Layer 5 of a small transformer language model trained on English Wikipedia (10 layers, counted from 0, width 64).
A neuron's activation on a vector x is SiLU(gate . x) times (in . x), where the dot is the dot product.

Input weights of the MLP neurons that the questions are about. A number n stands for (n - 500) times 0.0032.
n6 gate: 502 531 439 396 477 439 616 582 659 551 629 451 582 382 325 479 421 634 512 692 521 614 314 530 543 486 514 541 545 671 494 361 636 474 456 598 410 465 475 639 443 590 723 423 404 449 335 456 488 406 473 391 487 529 695 563 366 381 461 497 507 521 479 616
n23 gate: 447 631 429 477 337 455 606 569 346 357 513 397 444 367 555 568 595 575 525 415 504 532 500 379 575 550 264 530 301 274 659 419 529 582 410 496 637 521 480 636 389 497 470 680 362 241 404 672 449 529 430 568 629 472 601 450 507 503 531 543 456 450 568 396
n45 gate: 380 511 744 543 529 586 613 414 447 485 424 494 632 430 367 400 490 450 524 530 581 582 557 152 505 427 605 421 333 563 668 454 618 232 444 340 265 675 379 291 508 472 448 665 366 548 605 436 549 482 683 477 655 674 545 577 285 623 538 338 348 443 557 473
n59 gate: 462 594 497 414 444 386 482 527 417 561 522 412 447 611 602 534 657 462 477 552 428 590 427 475 552 411 636 688 415 651 604 394 467 430 363 481 494 370 598 661 511 488 530 452 451 550 671 390 561 814 404 457 530 590 442 582 606 408 459 344 503 461 430 414
n80 gate: 409 438 530 555 619 434 525 551 456 570 381 393 409 370 595 448 444 537 471 242 371 440 524 356 529 587 452 473 468 368 659 482 450 300 714 384 327 527 493 586 434 518 585 444 346 514 752 742 557 502 411 565 510 518 451 517 359 363 336 707 549 692 540 686
n134 gate: 592 646 575 490 510 570 514 580 485 467 572 502 531 553 365 527 472 543 589 690 549 389 488 544 538 456 606 383 416 601 533 676 495 437 623 446 470 514 455 521 456 466 410 645 432 605 554 560 315 350 619 553 415 672 473 687 488 593 373 447 571 520 409 516
n169 gate: 514 523 383 716 467 560 432 383 426 507 505 377 462 604 725 441 291 706 483 624 717 285 742 449 533 677 454 478 438 637 552 511 617 492 265 668 656 269 262 481 594 604 537 340 613 618 406 719 546 455 612 497 519 626 290 633 382 810 681 623 473 434 391 411
n174 gate: 575 265 533 415 425 503 508 446 653 503 461 258 349 646 384 256 486 765 533 396 580 703 483 515 765 436 450 608 741 415 570 487 493 277 627 515 468 594 569 744 509 414 319 482 605 403 357 330 484 627 571 462 532 402 492 728 553 485 609 603 531 486 533 438
n182 gate: 524 535 451 509 493 540 593 344 269 239 451 444 437 408 449 254 406 425 394 389 720 618 464 515 420 293 484 559 683 604 596 451 677 281 622 469 299 636 364 463 429 477 454 559 685 622 461 389 471 447 485 539 496 384 390 649 493 566 392 504 671 502 650 644
n6 in: 412 595 486 547 435 574 488 575 351 630 318 641 662 534 345 401 510 507 364 624 515 524 307 478 577 573 555 496 499 585 504 547 544 611 438 491 622 673 575 510 527 462 565 403 462 448 542 599 498 482 645 645 523 489 564 421 611 648 634 607 465 398 463 701
n23 in: 446 595 543 587 522 486 497 640 351 346 406 425 392 517 541 470 479 488 590 473 449 636 542 351 518 430 733 414 549 505 482 603 547 483 384 584 595 602 507 531 406 297 323 511 490 643 587 735 479 440 562 581 528 440 545 491 500 582 514 376 534 503 723 417
n45 in: 493 597 622 523 504 453 515 421 609 517 572 496 570 462 520 428 409 353 580 625 480 475 495 469 475 426 610 524 456 453 434 410 561 461 593 576 21 640 481 462 335 585 645 533 461 601 553 520 545 503 322 458 671 596 373 505 356 618 735 538 413 568 428 447
n59 in: 489 355 551 380 577 644 297 609 522 381 554 507 527 511 539 511 640 447 681 462 449 427 471 591 543 483 412 576 415 571 619 503 336 510 624 556 494 594 409 414 558 642 522 508 527 441 404 642 397 664 394 439 585 504 379 621 382 394 649 343 525 441 449 531
n80 in: 492 320 648 499 474 466 400 481 441 439 485 541 494 621 586 595 450 440 594 423 437 433 434 527 547 653 576 538 355 424 422 619 440 543 511 410 705 363 474 530 257 587 558 410 380 453 554 644 454 616 552 537 488 509 463 551 489 460 438 473 581 718 375 586
n134 in: 612 579 593 558 461 631 401 379 419 553 417 639 523 407 546 537 621 471 469 510 500 506 427 459 383 451 580 491 593 641 433 380 475 475 581 636 604 610 526 509 457 456 608 595 467 500 575 410 394 667 397 287 418 602 397 513 492 509 559 572 297 499 643 567
n169 in: 467 442 445 611 544 518 437 590 466 399 556 497 418 523 557 424 397 410 773 358 557 596 452 464 546 725 592 515 414 729 506 619 630 515 362 575 654 552 486 359 573 407 508 303 567 382 241 505 539 726 484 543 420 468 568 647 426 796 711 446 602 541 529 557
n174 in: 394 665 550 558 426 338 452 569 468 409 457 579 530 367 343 572 472 319 484 510 511 511 475 546 581 652 491 388 542 573 269 557 504 670 341 540 309 311 480 425 505 599 564 644 466 480 524 480 486 288 475 560 441 458 421 560 520 459 392 433 529 745 451 649
n182 in: 606 457 543 616 373 502 448 495 549 389 481 412 559 705 611 516 362 588 514 513 575 653 489 531 658 621 460 546 509 606 413 838 629 453 667 659 419 389 509 516 592 568 370 520 371 542 535 486 552 514 488 462 516 305 392 388 526 488 603 405 539 441 480 539

Each question shows a token from some text and the vector x that enters the MLP there. A number n stands for (n - 500) times 0.004.

" Bry": 507 500 405 628 494 553 599 554 410 608 678 619 384 523 562 425 470 458 360 476 596 244 315 399 298 458 541 454 425 559 403 535 272 456 616 361 552 286 484 449 503 579 381 473 427 533 362 531 586 526 459 662 515 409 565 211 726 442 468 348 437 597 376 487
Which of these neurons fires most? n45

" an": 529 497 483 442 638 398 509 511 478 632 350 505 473 642 693 449 546 425 550 465 483 628 462 249 466 447 460 331 468 452 140 531 509 449 543 416 407 447 473 413 550 573 531 460 544 583 302 749 455 309 514 389 324 517 730 300 743 502 471 452 375 445 563 456
Which of these neurons fires most? n59

" attack": 641 481 562 535 645 607 600 612 388 543 636 781 317 457 443 420 538 529 515 550 578 253 265 373 409 570 541 432 368 589 507 537 546 558 531 545 391 390 472 400 611 367 483 614 536 408 333 614 454 614 335 413 475 614 509 216 557 452 505 389 393 640 437 618
Which of these neurons fires most? n134

" your": 617 423 544 496 566 375 489 688 266 484 371 626 322 510 694 349 525 449 552 556 549 367 291 398 369 359 461 496 342 625 269 421 555 487 685 480 442 409 415 506 496 532 523 379 559 474 350 586 459 329 455 514 395 580 496 273 722 609 471 450 497 558 392 527
Which of these neurons fires most? n169

" a": 678 492 534 546 650 417 526 531 359 518 337 625 387 525 635 490 618 350 498 541 462 619 463 241 537 430 468 422 431 639 185 374 512 484 532 400 384 337 462 466 404 565 513 398 533 524 289 671 617 272 507 396 374 490 640 408 743 543 535 386 408 383 617 468
The two highest activations, in order: n59, n80

"EC": 647 426 573 595 702 739 498 546 414 637 671 545 365 483 418 316 469 640 538 647 522 225 341 529 592 525 575 408 559 498 392 519 296 552 517 375 392 461 533 577 517 533 428 503 603 500 318 512 666 428 431 585 498 549 647 213 561 514 661 394 427 451 502 497
Which neuron fires most, and how strongly? n80, at about 0.25

" known": 404 351 516 414 793 432 631 652 424 629 699 683 308 492 652 595 442 395 517 435 482 436 306 284 579 447 577 427 535 388 288 494 454 562 755 330 410 582 499 462 485 384 522 404 516 470 402 631 433 471 449 476 386 675 608 265 464 531 464 513 693 495 379 550
Which of these neurons fires most? n80

" Master": 617 349 369 528 601 651 559 559 454 549 713 710 467 471 578 334 448 479 437 596 638 253 226 381 367 459 505 382 536 407 325 495 381 574 519 475 463 361 472 460 519 438 467 476 620 507 380 508 574 512 423 542 426 529 533 155 644 435 549 409 656 538 517 588
Which neuron fires most, and how strongly? n23, at about 0.29

" February": 594 389 365 667 622 352 487 513 523 589 755 686 546 353 559 434 621 477 669 716 582 468 298 313 529 464 597 353 388 488 346 506 467 436 592 424 287 459 537 460 495 418 417 645 644 579 291 552 485 544 476 494 422 665 598 375 500 512 404 387 664 450 536 569
The two highest activations, in order: n45, n80

"ich": 562 497 330 678 420 570 640 526 487 567 475 590 454 573 527 393 475 357 436 432 543 409 436 388 377 507 512 394 433 560 254 504 363 468 560 442 474 513 618 379 437 383 343 565 465 373 321 402 576 539 438 591 461 627 573 117 640 519 476 407 447 432 471 540
Which neuron fires most, and how strongly? n59, at about 0.51

" \"E": 813 400 530 727 407 333 610 718 392 433 711 526 323 492 629 454 500 381 434 643 599 344 327 499 417 369 530 327 536 505 313 336 233 369 561 318 448 504 561 599 471 649 491 354 617 429 455 600 435 322 435 533 408 432 466 374 695 572 598 500 543 435 464 603
The two highest activations, in order: n59, n169

" |": 677 511 378 631 579 629 537 501 535 657 551 773 493 545 659 511 611 627 594 516 505 723 230 428 528 399 520 403 455 480 299 486 536 546 538 446 358 463 431 374 571 434 531 426 622 460 192 577 586 464 408 500 421 538 587 530 565 429 401 518 591 511 568 570
Which of these neurons fires most? n6

"\n": 603 557 326 584 749 479 478 522 518 693 640 715 360 426 835 399 521 578 577 538 478 389 312 549 522 453 580 429 492 445 257 494 449 478 391 399 529 395 569 550 422 514 531 518 695 372 559 506 324 582 413 569 234 540 507 379 555 227 578 496 674 405 481 640
The two highest activations, in order: n182, n23

" Brad": 550 361 302 429 549 531 561 510 481 598 737 631 524 553 471 479 451 332 471 540 699 412 347 456 287 471 563 432 391 531 346 492 294 489 505 455 497 443 468 434 430 588 429 484 549 418 331 500 584 556 405 569 429 601 568 167 583 448 510 295 552 408 590 629
Which of these neurons fires most? n23

"===R": 850 326 465 779 626 465 633 422 530 534 608 558 407 467 681 569 443 356 626 680 451 451 306 523 416 388 551 412 513 469 372 320 292 486 616 341 497 350 561 564 627 418 531 458 685 505 467 592 312 386 372 517 506 371 369 459 787 443 600 539 468 478 650 507
Which three neurons fire most, strongest first? n6, n169, n174

"C)": 580 464 541 585 521 706 562 503 499 537 684 581 455 471 647 486 617 593 467 378 542 160 153 385 568 347 614 453 512 570 274 498 453 604 551 534 413 402 521 552 608 379 372 431 586 395 269 615 550 550 509 551 589 600 564 324 406 430 520 421 417 554 508 513
Which of these neurons fires most? n174

"ated": 799 449 615 534 912 526 575 545 375 628 735 603 301 531 578 535 528 400 556 469 451 382 258 364 449 566 468 293 521 510 364 419 478 523 691 502 377 441 505 374 539 476 602 472 699 438 347 554 367 474 414 553 491 548 505 347 472 519 575 508 335 529 638 570
Which neuron fires most, and how strongly? n182, at about 0.25

" Il": 626 462 451 606 547 428 644 504 410 500 618 745 548 511 587 432 470 480 465 474 524 490 336 446 342 403 519 379 505 605 236 388 318 455 594 312 356 407 505 419 400 449 390 427 529 357 396 513 528 457 453 534 485 533 551 135 720 544 552 397 604 542 461 517
Which three neurons fire most, strongest first? n59, n23, n169

" pred": 680 270 423 433 701 457 479 579 489 666 540 655 414 380 557 302 523 575 484 403 582 424 244 323 287 392 569 306 482 628 463 405 492 567 606 425 376 575 517 533 633 484 455 538 383 543 481 569 456 291 441 551 414 515 557 268 664 529 557 294 640 479 621 511
Which of these neurons fires most? n174

" Ex": 629 441 446 503 539 467 534 476 460 523 701 676 424 481 539 404 573 538 464 505 494 240 373 472 361 544 484 360 502 464 458 533 216 518 559 406 347 430 445 458 582 367 493 667 573 505 382 635 520 423 493 574 481 413 592 119 701 426 567 409 451 431 447 363
The two highest activations, in order: n169, n80

" (197": 871 471 409 608 618 507 504 782 469 583 654 577 493 449 625 338 450 405 421 421 521 347 332 386 489 464 609 447 421 538 363 478 406 569 530 343 394 419 491 508 535 459 479 725 814 577 401 494 493 484 356 520 300 498 468 337 665 535 474 319 634 653 554 514
The two highest activations, in order: n6, n80

" Rob": 635 347 277 510 389 583 545 509 478 473 822 700 396 543 504 454 415 417 469 471 711 451 239 358 329 358 546 425 424 623 349 451 302 510 464 424 447 361 510 398 592 531 319 429 611 501 477 552 479 462 477 636 440 527 594 245 612 555 513 413 649 486 438 634
The two highest activations, in order: n45, n23

"che": 519 517 492 774 332 547 666 603 491 506 611 699 422 507 477 396 518 438 414 514 636 199 393 417 457 522 508 368 541 400 268 588 331 550 524 454 444 498 527 417 416 418 411 562 527 450 376 457 663 494 382 535 528 491 534 111 628 451 503 438 458 550 547 479
Which neuron fires most, and how strongly? n59, at about 0.45

"\"": 696 464 413 569 548 586 615 550 501 542 592 713 416 415 634 444 685 565 547 333 633 298 313 472 492 418 662 366 527 396 312 406 465 664 591 463 464 447 548 624 468 558 535 531 628 533 287 614 562 352 547 541 519 596 536 225 432 573 513 379 543 616 439 527
Which neuron fires most, and how strongly? n182, at about 0.36

"ous": 525 368 400 748 501 589 528 658 541 616 561 631 368 541 606 459 454 386 504 454 563 181 344 289 389 394 514 522 447 585 426 441 348 568 535 408 435 489 466 436 395 527 493 500 628 500 323 591 647 435 471 561 570 561 554 177 571 486 429 304 502 584 510 556
Which neuron fires most, and how strongly? n182, at about 0.3

" in": 743 496 414 629 763 393 626 401 320 695 679 578 411 502 746 519 667 475 497 628 502 557 338 342 461 539 542 383 517 568 344 503 615 645 530 456 404 594 529 439 475 503 554 658 610 517 286 602 491 493 466 620 634 535 601 372 688 453 431 540 359 468 494 400
Which neuron fires most, and how strongly? n80, at about 0.33

"Th": 699 381 347 627 534 607 469 508 330 482 596 550 397 390 521 345 522 335 407 405 423 533 277 535 243 543 426 337 512 435 487 379 242 479 602 364 406 395 444 489 533 551 361 338 565 469 483 390 596 419 311 538 411 451 388 248 591 610 577 464 625 402 447 643
Which of these neurons fires most? n23

" respond": 607 337 547 521 690 499 496 502 425 625 545 710 416 454 578 447 531 350 628 425 587 257 319 245 286 561 565 504 510 435 410 485 426 546 554 555 357 360 557 472 606 570 564 469 496 331 432 656 548 351 391 467 453 485 631 229 637 476 454 550 534 706 375 688
Which of these neurons fires most? n80

"ory": 620 297 445 575 564 560 539 625 544 587 611 593 417 468 506 415 383 414 491 506 535 290 361 362 353 437 536 450 483 455 285 594 222 518 476 515 458 508 521 488 382 611 460 477 567 422 300 421 668 552 359 655 424 555 535 164 536 495 542 365 480 361 434 490
Which of these neurons fires most? n23

" all": 559 379 467 456 639 423 549 427 344 613 549 703 260 448 533 474 473 586 562 526 432 405 280 302 420 470 569 337 528 614 355 365 758 602 635 328 458 555 534 492 643 430 498 212 459 472 402 441 329 500 368 422 532 429 552 239 689 481 473 412 559 500 500 551
Which of these neurons fires most? n6

" Minister": 700 351 462 419 715 581 690 437 532 595 699 676 500 426 415 365 444 628 625 488 425 459 253 306 330 427 478 343 540 556 285 533 385 610 502 509 479 490 564 405 369 403 518 463 588 372 352 547 479 512 427 483 352 519 542 219 540 534 389 551 502 475 373 634
Which of these neurons fires most? n6

" production": 699 351 527 453 826 630 508 595 403 597 501 558 449 446 482 379 510 492 583 554 607 210 385 330 407 465 592 430 485 575 278 438 456 590 581 528 481 555 510 524 709 431 441 441 543 416 327 650 637 479 459 532 329 625 563 228 619 486 438 326 537 578 464 512
Which three neurons fire most, strongest first? n182, n45, n174